Layer 5 of a small transformer language model trained on English Wikipedia (8 layers, counted from 0, width 128). Numbers have three digits each and are written without spaces.
A neuron's activation on a vector x is GELU(weights . x), where the dot is the dot product.

Input weights of the MLP neurons that the questions are about. A number n stands for (n - 500) times 0.0013.
n13: 601483529703577436532385503426503305466692472508589441456619560494589489500416461474465486443492428538542482691601532329313307587471486628405480488602506489558503503317460631522321585617432500485654566359413295381508343671588602474515599600632568503506334425310535456538479562566576624712379527587509575459440573572413532462541371400447631340412603432448475700582231456430580494503527
n17: 573449429586619461397369437714538572641441601512617560334633519346443412277524510430653571510468574418449537516626458475630239544454573477471339705432728535525417557438618350426344564282487385590621762426550476313509506624497288535390477381609503551352641478435598431328454535368424630380558417513596665593341585389552542533735314635491555599475378529370519659507540658447424529695473
n85: 500559469656490392740571558669330467467414310544670631478631432351671497682507461319437761480411544494494480503436557569408453573384515680544556387553528559637273565648404581449503607554531469513426561494380616523436549670608525472481591627443468497338329473466459573544357635527450566390522433443441467567463354494682616598455283408325487605324618438719329392395442413530593596250533
n118: 291630451565443494465451419419491370585581580688300634462570445489458622503415662546488442482580506473652402523460497654514465494506274509570564429462388532559590570751598367550465531570511277629607500558485506385633682448463400523473576497571602482657414570331527461374548522494519436541500437341335664494529415558392579228556517357587521333604480431365452540524491500424763338445488
n132: 576367369454491404474415550351492401461316534605637419509511296583630589483651521612295392458520540515275563464623416440539452386638472584714344361448405579495614569347619462514379519622525506541545385506539488497583339562624532588397675597707518491580465448477480544526500423609446478399377362483469663509571433423529575561645466333541503330678591508388559668535567377597553435463431
n180: 458366564651711551355527722693461412683445570503583437395470631431597529623529444566251608387553510541394724556510469432646429431469593507581453612656534607513648419425637388662625465630437446598563672503475421371557377530447565510670504534438375489308562633449565662466370310548142358361426524422396458362450628525497252541458577590301633527387221437459484454263586361389503527690613
n183: 619509553361448428621556732703645468491612564500462369566402444387377503520538610386467269624491571325404512613506524438372459772578599434524429422482620565429640602431570568463411480423570574497529384464481538436591485732608479538537534409539628350583473440461404564425394487344467483407316473377403405524547425617569458329568429312592602415438565655673407531271533705606375527500537
n192: 405701496702581580768382369757427419479405266446373526451434741474559500365519623348531544491621425293310449664569518622595584500509617549262421496287811474534689592651304463517642810325405719359866557451624744204533252631648487518618363570567609175491679318279558464433572691340591601398659685678504509333396367477363313312673206437572327596234465713518440287410879568385265474452532
n198: 674265506611593537621391375555665530445523653361645616537593545423523577391427523494474466476447531333381515561561563538558407456565381440514461768636651388586500662566508436584398460246572436497503503367556548500408500534430446475451647405457520527368563538562540538585509476594569608565537526623567366567414343356667369434416539540435349539257413425398522577572390560495451626450426
n211: 547490382392461376566399464368534466541561613441657315602437323520716707397383471706444566317486500482298489548708740393390375449261637603500646535542606545503529547669400695687525709409520725525586568322478500590516569483517412357457507323532446228542585349283698386454504379547549584416531396528479676428545466358311623355567740579753451507452684462409391625440443577369450469503269
n241: 244343442309606472549449513503530426467612437598318560469564485568563488560733465524632533478587539596485413551586389421302397476435542460375497503604325427410631427506322462617552578444575633459602464543782422440662500515416636585444775554453544221421401391451555531653593619488449745604381325466560515434464690510479522537547600431421629548325524593402476298494512591571441473533353
n281: 662461790815646510299172429797822633524485577607453664401426520677566376315309596524550387531350716344307189827567037302476421399560780311407338694599584563627208618366529291175673791510654666515612260313771516464537549612432256142825684373495277225549555377544550606604590575434158476361397748659412600702544514521485475784524471475567495544179608544357413557395243694490485583544536
n305: 752525426591489414305486657507632393586438678443363503572340444462595535514523570535443581169566493746322735476604737490500571434432308471333557450564672585554311571461588456391454483569691666654426727265482436482464690335521439617504493384453332496543662582628511544436558350507400629429386329554422607333588372774368396478272557565527557468451681766521257377352515405442566549553690
n310: 537397559646332482461609506482413500422479564404649503386414512538675454576500607509560364874413521470553581538436635318599574607416208506473281713557593615423567634386447405449610695555535541451444432393444674479489603497380560379476488630746427394506482652464515451500597381545603457608342412446494511387409419454464542425437444573480356553435577629405413472403619523523476512323569
n312: 508542640500584347476368334581425621696492458505443518388394487356453577377511352484623513458549484719518478508412564472377526464463359398616511527743521558459489617492610547482460553600453505467466445404574269440498492387503562645552467632614546570505371518476572497359589331427488541319542467511434469660547531436622497508383540503577363566372643450596575578276476492421571489505556
n318: 522608566551525573482383457506365561465478355271477503418515539456569465533477478646384611276547341503500586450403460676444536315333494521428647570573783518543423579534384544416527440357494566634467631464632526360612339392560540617540425653559615595431628567500320590543478585342378613558476388219395596407667379585530527500289617438369457649539569598588562418518404558378652488581503
n322: 473487478623498394518429475630559429560536384544521385437667564483495578610375482408527462467467445534561559633622522423340400426686493673440544433596475429409561609475474525406527542502491646562498628496421389548554436672623419569431465511545443601513399404447529464525532553436433413594440447466535539568452515417567430498528604482472475522480469542496376477441591513444452564399374
n323: 588303431662432470507474350534445397584476402544504536467301592349415477340557592458547451427545616375627611752665731487441556526450467584318543540567403359503520684537513421678194572660432556490523662500576412346589412444477530695456565641571630402487423490218460517707588626503596490603533429487707404558644519317580453493621282595289483500245612382580354430460469382490514507352705
n332: 469526553737524325437411606425494436548606569402312477436477546348603571428317620520460639392353401622582479653503429443458527319443542466616407362517580335471405451483602397363520446455308431462549590394718602359519493441359419487699676596405664409570736622327426429707568626465332430413364544446553449374605526386480510453545649510288795658447689621360724535737558621644432447411545
n336: 500698440426548375613678462503584539384439631541514458574790533393486468438657592605792665559533450700595465474510517541467477523383432281354652460594557731370537583564618424595377547497438434233480694307383394503549411418421584503466503665432428521543520350656483378467608504668625611410460411534543677452484597503693470456538560663388249447287368526300377521480646309346367361490458
n343: 572739326541600330472469511272493385581579497582560364630713427700435602589624421349584587478490444475548544561428525256407559605623538122535382606437560524553707310630534579617507590419411355424514689598645604547662176614428673417575431573507493383646422480291454332349560379603670644630392396331362605386390493456552630518610611500473451535552597558479360529550532584342379313586320
n346: 622545590892425297655155538479321781734533544481251300068369366516492726484663487548306671564424761425436393700656715504436496396628432235451374351447628399742387675397544373477447601464524561842617465610508430361393629613508413569306551459479618573602666476520318609479392584691458418570430592356285709471387480292410364599394402513543479553282419391619540504471563473457588407743410
n375: 652464552465443477438549648359590570513584678382672436381460265506588414665666476545563601538442510637594535795567311418477434500589248211513516686444533467619460534527610391406596466382526464486403536530466479388405490653600331444446899337316344604316583633395380510414493400491512525669628524460490729503341455606348573410535477483522397646416490429474461548523574588332604503354559
n409: 621611618464532607605321290576370608449471558500725676640568472407814374622517513439572432393445627295421448445433346574488546358513518478475361378450519571450408630657641445497291476527506506535408399398390302570592540386454613432433519562684427252525475503363519620450364403651517553372407455531448602554641539561553641579363426421623559445390383604568370754424573452533532636521383
n437: 647376454538416417653379705584291683545668661311366434385346493514622552454446349697763536564598279533500391374493366459440714517514630525518550727604529521466379194583588541565647435462563610493708554318467561518550493716732233536287385472383500534489533424675287664496500662401540414637664478522454597537214308426450536453469575591359460373472525532507552417587420627562372670298372
n442: 567333449591655441387510475648527613760204490487570419625279476376440573297659419625451312619557298511503496507732521615345401607507534423603592507600396306625482439319656507724390392703645520532459321524550295244586408565486455657320429568570574395558521596331358444718699418477429530662376574573367510532480373464597503434467497567517503493609733287572570442517384556527599377381536
n448: 495469522234505514504496473254465539513664469154710404482697283738541591456529707785343433659421531455544406409648491700360238674460386338549615491657401372624527747770672754415164657457299416702570321527301396426566791403179302642450727553436482327798405534669509258581804582526605385639719610369460470463390404435625612423517589277569464346394389513827409392668651526539505478244172
n469: 570316498488445486610512524620601471450630567431538395500486512448343557569520435592545484596511477576482591553589652491394561427375493517383369585535606567507541380481472619446331444514473460403556589507561502563397590430447524507500666472486435525535500509528446488422555437605577457399498413278379627399699459398596429457525509454581531449438568385587564466390457437538577402600475
n471: 561510346406302334533448389671756462440567648584539278474526559519473487610712436674616409558513484550510583487401510349600624484487587427605369550490579555519487524742425534475658631405490510534513493323599646500418575562461384484422534282349291579418547355408533312408570695378506582490415537659471418517354423773533543231472889416563480526636526419437510331583587623348500432455417
n474: 497500420607606579564516497450446572497523605543531462565361301503573481548639497363510432280544519497383517626484572444608410189604310500416490637461249506438576584608631737611367586519598548623430605565436545720485420490420379407457500311549560330555415342542438662568336622700436549244568487630391637427675286534552689565652510467525448427388571487413320398592388534721401538487673
n479: 226487311367469380524412545604388431493365616580648503408551352671490684574529517667442551624331601383463382689550586260686635381602500428365635555497739470565611638558363496500605497559424426549537346456627457615550276393356603490451479197780329546490579581571339587473562540519490406360476580421557569594560321521503503421604513614536415490383638543320517689335340292634375524554646
n494: 476283470654552255627593328572579545490397444398608484368561490451479370623496642566368303605444380418530486520585452503431426611385592279436457670514733377487558644612586420696466526273480333573573409520601575472547430507447469640286601583342600306500881613322646545503603420625613378527530610371353591507371572577487432551484674435581442477298443308544611585500617468419775403440493

Each question shows a token from some text and the vector x that enters the MLP there. A number n stands for (n - 500) times 0.01.

"ico": 518603651596381498632472374582334600371593588476442585510589503415506432315413300327478595573745346494564577610399545481437562627632427707366331528636416643433576522431438470385528506693547475574410451500460444567526491658373664431610428375568486356616372412520632343543402373510522298439494603403631339460522520591594617561488603612540541525463413262469526482413557553426535488571507
Which neuron lights up most? n312

"rick": 563463610439425433451547512466501646641464434570448640477545507536474421441648482322431612528425497350393571574625551471453502574712438575405427552425383486516544506386531497424466513660490545497543546535396689674668478460437326656466544370537564341651736470438457311548310469389527551431577498493691301328486482604650545406444560677363635522619347215408585362443405537519536582500579
Which neuron lights up most? n323

" are": 477604570472481484448511406405426642296509580663629549442677421530535651518422592375346509500496350617498651650468555570408582528614423504426550586469527531360676473267392490421390516459507582605535647699289486631526360590478384588382521303505462444660491495429611396500462346445538285507524467407575371440697611471374509543512485720360572567588411323468485514545481580626576387531483
The three highest activations, in order: n322, n343, n474

"1": 682454472543416483455389433372458547375408523541317570261664515530640378463508555501457607657642511372446556543540629656505572584555386689299390519559542436445571415295355547433523533584532514550328544633600587658469468610445417554315571426410659422495578542411569475455468392424502566422583624469788376435500488508505377482349503656467601692497403286533579459391519568591557549469326
The two highest activations, in order: n346, n198

"ions": 534609668420421455538549365491590574504433545586474695453565453526509435323587475349436452451655480507460657586562550563487601551594372625466573633617418487441717667272399491373527555677564513394424501544551437607443384528429423525396567340521417450666544496494534373441421359470411584322459715459551272470634500511443519581397468665310647543547464298452394400548370450671644488537508
The most active neuron and its activation: n474, at about 2.3

"a": 547491615570411408453553381452513712510413427579504617588536459532544241373445441442396534566645385542596658572433546444501515638579363660387505545514393615294535561196453634401484518623615474477522610533495437670366507691413444444520446402506617384623489447535577335586486379373529507447392582505636310347479551549500534519446552743355559589472356344558526426561506526693608413510499
The most active neuron and its activation: n310, at about 2.3

" c": 430482373339386482492607441478484648324462590576467544535665448619474405525485577450346593422609443559533652582501439604391549694533492560477419574490507666414631554385484542432354551612542457408347456597510505666597250624433510603328545384502490471595489484469558461450341383375502392548511611512677419499517578503556501525385664588414560656369414130431636568538373580382593489594503
The three highest activations, in order: n494, n336, n343

"3": 590344472512396463569521413467444521240392501545427482412663637616589410420549529513442608574607533274480591526602549690571568582537400670284380443558442409414707518311324559368549411529468441496444435721614619591523374644499552569453514381452606437503577580431564300522500449420526449418551647432790454271425549579464357476410476615577598582566416361550604502441505558577524512498355
Which neuron lights up most? n192

"-": 600630530441393448421507394408389581385417453551479587408653449580643523442486497410438559549549356567494705538507616630440516708524443583382337521515498559493523512290475582389363341563535564580500473514544622476451452588472570492397537356491547457601423436536549402430441369343491399566450657477725450397723484494473432495392527558495742753389326266460532640437431706604551505576434
The two highest activations, in order: n13, n346

" Gu": 380634543278270488614586537506509510632511721529330553601643433446461410328660422373571653421601367492506557700514494500495575640394417487393544462500489615358352574422513433471392426603569463555442576452327595574582438623464543459545512583571410359538452460472548472591357589401501543546421479437698325382532492406638531471504533633333628503646454203475652548584482463560547380687435
The two highest activations, in order: n336, n323

" Sh": 514600488427354441567543438448392462561352731549367638444484528526611397474460394360287544457544300513617588662577496518426532681420458634584496519294505600335528620360475425426540376529455581529552593553487570724580428566364397435393574520484431466584534443561564432501418348292502567455531557566616316492470528488615546459484477777421527626433448206462570542543515602563605554643569
The three highest activations, in order: n17, n332, n180

",": 473665536359376561577521414395432515395446508738534494426539469522598622544454582402440443598511470415467598730501519575482569692441456472452483611562450524402630454432441625438453500495440600497563518604523539573617461551333393484442488345493476390683589453554500345541404303470551475426507702369584396312653553465446467651313609634467536528546324226403488534484379656664531499643314
The two highest activations, in order: n211, n343

" his": 445518473483377449638512476514479577530449696552340608416456559503604580446487533535507495389509396474600670438510578644515566535498460702535515656568524433504513466292572529385524524511527538417580597475450646627528431654344395509447587280476487420512596484515574429420459408422361456444473637588641197303471488557530547567416588659437578694524507197467448477485400554529633436512169
Which neuron lights up most? n471

"2": 531561506408466615471555423467436546513394735531338606457616538444525421395511522387483563625590359592506665384531526611499543546518377662360455492472452561493502351178460468319416351643565568601438535546499598672557506564539374453508520343431473476621351557548586550528328388334446508359524569503703492553537398459450326602338469672390549673651486262628507580427492540544657592580487
The two highest activations, in order: n305, n180

"ior": 483599484476465516459454390598388552567550494535378659374561401440488431309583409408445501441602426551467579543425543523447627605614405646518488644623452540450549406381574567356382608632544467487446443457440605514495372686388448499619608291548439456620525510492558490455436422479490539433537625660686221438517488622585548558502503626472493478507414064516537372435453709449668562566463
Which neuron lights up most? n312

" No": 509555515381389537483417536460469605518470617553352720495506510534582467482445610314567514513504270658535641573480532656515541517543491538480543443470469552490623527282506418408535441629530553454519622484531559724557394636414480534471464251522473470576560494506413535598472427318473443404433602461603331466435443387387537553226583536354642748667515163552601538512486489464601450533424
The most active neuron and its activation: n332, at about 2.1

" Atl": 520482509397438475618470408465370419415413570463361697406387491569583432326457436334486632463691314438610585623461517502509547667516477710555521525526616627429470547347364586446481522785669459415409473711567597569448477634364564414430540397400496455578469370549643507577474375452510448432572571453681345636622450577515566492573602647380508457445358258392567553545532475351607398598435
The two highest activations, in order: n323, n85

"ever": 461787560351440516435541474360486579453473471513411594384485435385622571552628550409411601527489350574428605631533479629523575388599447608485528513521458527414550611227477446406444507600522683546543542472533731566634386627498412484380535324430529632533615508636503472570334320331466598463515496399426281482355373541543504567446487558422605552674475208530431537478463531687616495581402
The most active neuron and its activation: n318, at about 2

" Ar": 465564379380392475481501579525385548421325656550324661395546497600427477374388563368392401540539321545614573554479563405406605542647544583603635365450420498500469492281442566494455427526603491515526542693442544601559395574425561335439587398568542493487566572585575491441403418339675461555507658391620378558551441431532624390522505656332682649497541147530665553444485585625587503503415
Which neuron lights up most? n479

"et": 510698654537430456503475332564469597401435548486373633412535526471530467463502486357392452466616440526555668602471496470437523512743520843462505575488407519455633491242438515411594568660507519570310579563540499504676431602367381475418455174534445467501541472466461515596560504474464451394433484643518426571515617542497618470332410507492469634527336285590497756443433647460570426540389
Which neuron lights up most? n281

" October": 581496424438346403489575423418631602536317566478322534341573445472678595617435374489462367501510486411558651656636698602494585525480471641553532455522455428500626475393405474401527461681623589493387555523543629622512504624381460562430624262382507578619595554525571526486364412406481507521531601414557310364318324565432522579299507624437553634594387197402472503454521544565618575517490
Which neuron lights up most? n346

" Vir": 396696556282547483573396311525375445418534575529395712454642487456513427425485475241466638467559345593596553565389556493502480640552391702633558440521415527339527738471395524482480506650586547623437639547443496441446473736290552443364738427565560452527399513527502476400445452398552414570512588459597434436496564480431615364503427602408669444596448197506569418479549586554642506481451
The three highest activations, in order: n118, n85, n13

"==": 536610586442523447494379429570451471431369602610505621471508515547639524434613422288389542521384404654644525578363491622592529631610438509489535658491594546406556454241568503336468460661476551388400579482556534557606436594482421602329488123415460429635583523498593478515408429496511428498428536531753418443516583514482437485453487577376502675600360261605450563398452542594618378610385
The most active neuron and its activation: n17, at about 1.8

" FW": 641445537302331424544459502392378507489367667662315654536507589474522466468450469305330549449572354513538571458509463611437523591482389629460519486698433574553542623345459467534455443652524546576508610553467671656619488579479466525437500337487476457572567501546516468516374494368436428393534644501733368393522418470501527422291529710292551703432424321535590544498529632540588382662425
The most active neuron and its activation: n180, at about 1.4

" on": 576586555284457527543605453459531565380356577581448501510613496588573593525442529435482395503553424489487577618371498676590663509677543451555594500394529516656494442267446504468528502552612599381581557473414567625536436503319517552472563402465502467602434514498550415464321447455530418514521656301605260368493464464381492662446520637372515646548371183458632493303441598501682438648339
Which neuron lights up most? n180

"ar": 539674596393495490494431529436460619530465362542378748353431431518660396356509429204411580573556327522607590408376481491514591510632388647479577419495459527480469501346530524354381488589495544578435578558537524592583453505472443303509459443691580409606485597526521370376284285437533537435550529466548259469629556567637430448528570653404684577522488339558574624538554552678540545577411
The three highest activations, in order: n409, n312, n332

"ac": 555586591438488452394465336508284582457460582509396573325546567570648398346446513463378478628539425404550616655602430526443607606676604738402492448552482551533632381331522444480361659580547678493378581545536541470615421634380503478442499261520541412651527552484562416601423389500520414439546589497563319626544439611483509508451626492362558444557448224618489625303505547452473399325640
The most active neuron and its activation: n323, at about 2.8

".": 514410530338467413540425352427416518482548498704576459418647504553614468533452525337509456688584430556487490675500556584445582590529558568536633651506420513416595436347378508463492464561419608482532599532472624597661468595360510640320467245343505372653601478453572378456391269435618479413456644429704442343459507485390502585370534650500519641489359294429501618465428616609539554618352
Which neuron lights up most? n211

"|": 574411713409432583543511432496427566413376623641349557443569570478683491509555526361499411641532223662589571419558580612391518560506442651415430469537536514499560491239487376370465357627558554419570691421529692544517588507379500536430565254477501319587471531512491495516528366483525511339594614350598341520500554474387388522416478617492645593547466241603508635436420511642588515549395
The most active neuron and its activation: n469, at about 2.2

" F": 450588535417367499494402405429473600461423740559371581413478498603604476483481488310481537505641324477522624606377489548453633512535392645487556532553485602400518491288470334692518424575488625433462630616366546662633463580366405405334438321439506421603599452594449474600451549301482444376508585518666356490562488463583596460322519752376568630436478296518653615463602615456580493519465
Which neuron lights up most? n437

"\n": 614523452389415496579507339508477485396347640607431640565693653481480406486499500357478615591565374506502578548517482646428583540524377669441499533513485550435678376229481524378434397496405641494517565463440618699445568513393479520308400256493436432678519524472539422634308618444505403411564619467642409525446567526554549597423592593274494703472436320462489645347503568464620434562560
The three highest activations, in order: n336, n322, n17

" Player": 614631656317465516530534348457482538539477620591432756507402508571610518429536411165430513518706285580547549372457433569459549547401520518475603551493436528460573750303352407469461401629414377503540735587486580559553550686449396429476444246516411476551582522557521507582385537412564525406516521529682382392528538534485480490440538631416500579553431246430514457504621472512656431590357
The two highest activations, in order: n17, n336

"in": 518387500457466517388479474428488569441336353447405640434754498685524404487614515589274471642609489463567576409483509490515647634709438658490372336462447461504612525273471480473502505673531499555453474503450540556561448569313471412517583482499660453577537582629437374497258447364580540549467469418707311535642478501510486443575488563360587594594447309351597727469377508583630442549417
Which neuron lights up most? n132

"ra": 638557625550435325515420529443402612457523373504478637493697488562496366518532570474321526584435410522553581500371375587468620523641430614495497634481667516382543447351377566409470428610459659587545469541596532723534361636486418485657455399439532445575608537618523404601405386303470462389494505517602281503562504439645471393452673478370667495639367214477561542421343529500579571494381
The three highest activations, in order: n318, n332, n281

" the": 470406490466459529466567495410469552477302681583485517338577477552448550429471532521469469456437354512518708593569480634458567620613487644546478549530589447453534450310491593411432429535618610412521493542420616513463483632454434573376602250487490467497570518506689550483463337417451460524382653517646153449589319587484629596413566656412415615553468264466557575377398703537579508513394
Which neuron lights up most? n442

" Re": 598693539389313485487516381439484445574383615544338530468576443466542455387506628568529470615542344446610576609385513542416674574542421534612568554416430463302528403332467452502547505568535480487529599542548508684501471656269543415561602391476444367603660543532636400558474544362581381448440673474644307508498419444424589395415480569451582680500471190433578478586459473380776537603460
Which neuron lights up most? n332

"===": 516576632374409354518371362529477471426425708639530595546533504577593497530603445358414462576560315486614558680436527562531502634534277571486488665555587472335571453250475555355467419635488507543442547551498631492621439571460434553381478265482465386473499475397551383444352467534485442475425767613690402414564479503460521572532535634490598550492312300481434621550507635517669414663290
Which neuron lights up most? n17

" Trans": 441617641342428383483644297401454612582395610554342616596454494492611473431378607457493558482604302520499674602357430483512620505459488585473568482486524587274580562226383358475416378639495428560472613539428592637543475537489469409387511281507478316577607534602501477584381529542646418368599553480611410411568540517472652463405557655376544608620355310641522548492448652359607580636482
Which neuron lights up most? n409

"ously": 477527641508331497578452475490354579419469544495378699573664449567406472411460528585363596559513419541492487577516610576404499471633341477397561542578420566425653438337323488433566697626461526557449462573530456691552518573286501580507534329307378419589527607459548461421447527330476423550504616481839323525576532630531490592552539571410540649433454305311435472420450590693387517535416
Which neuron lights up most? n479

" known": 532503558331446539467517456335308488464427598482441617548474460607460543453546570483372506415562382536500493579459418650608646638531503510536646509572647559570537377400424533377575513650504548487593662531565520702536539620508306504443582314384412365655549422478452389491433376466623358440621495599645327390452510506535574539345532752434517509530398203411589602411337455583693412610351
The three highest activations, in order: n437, n211, n479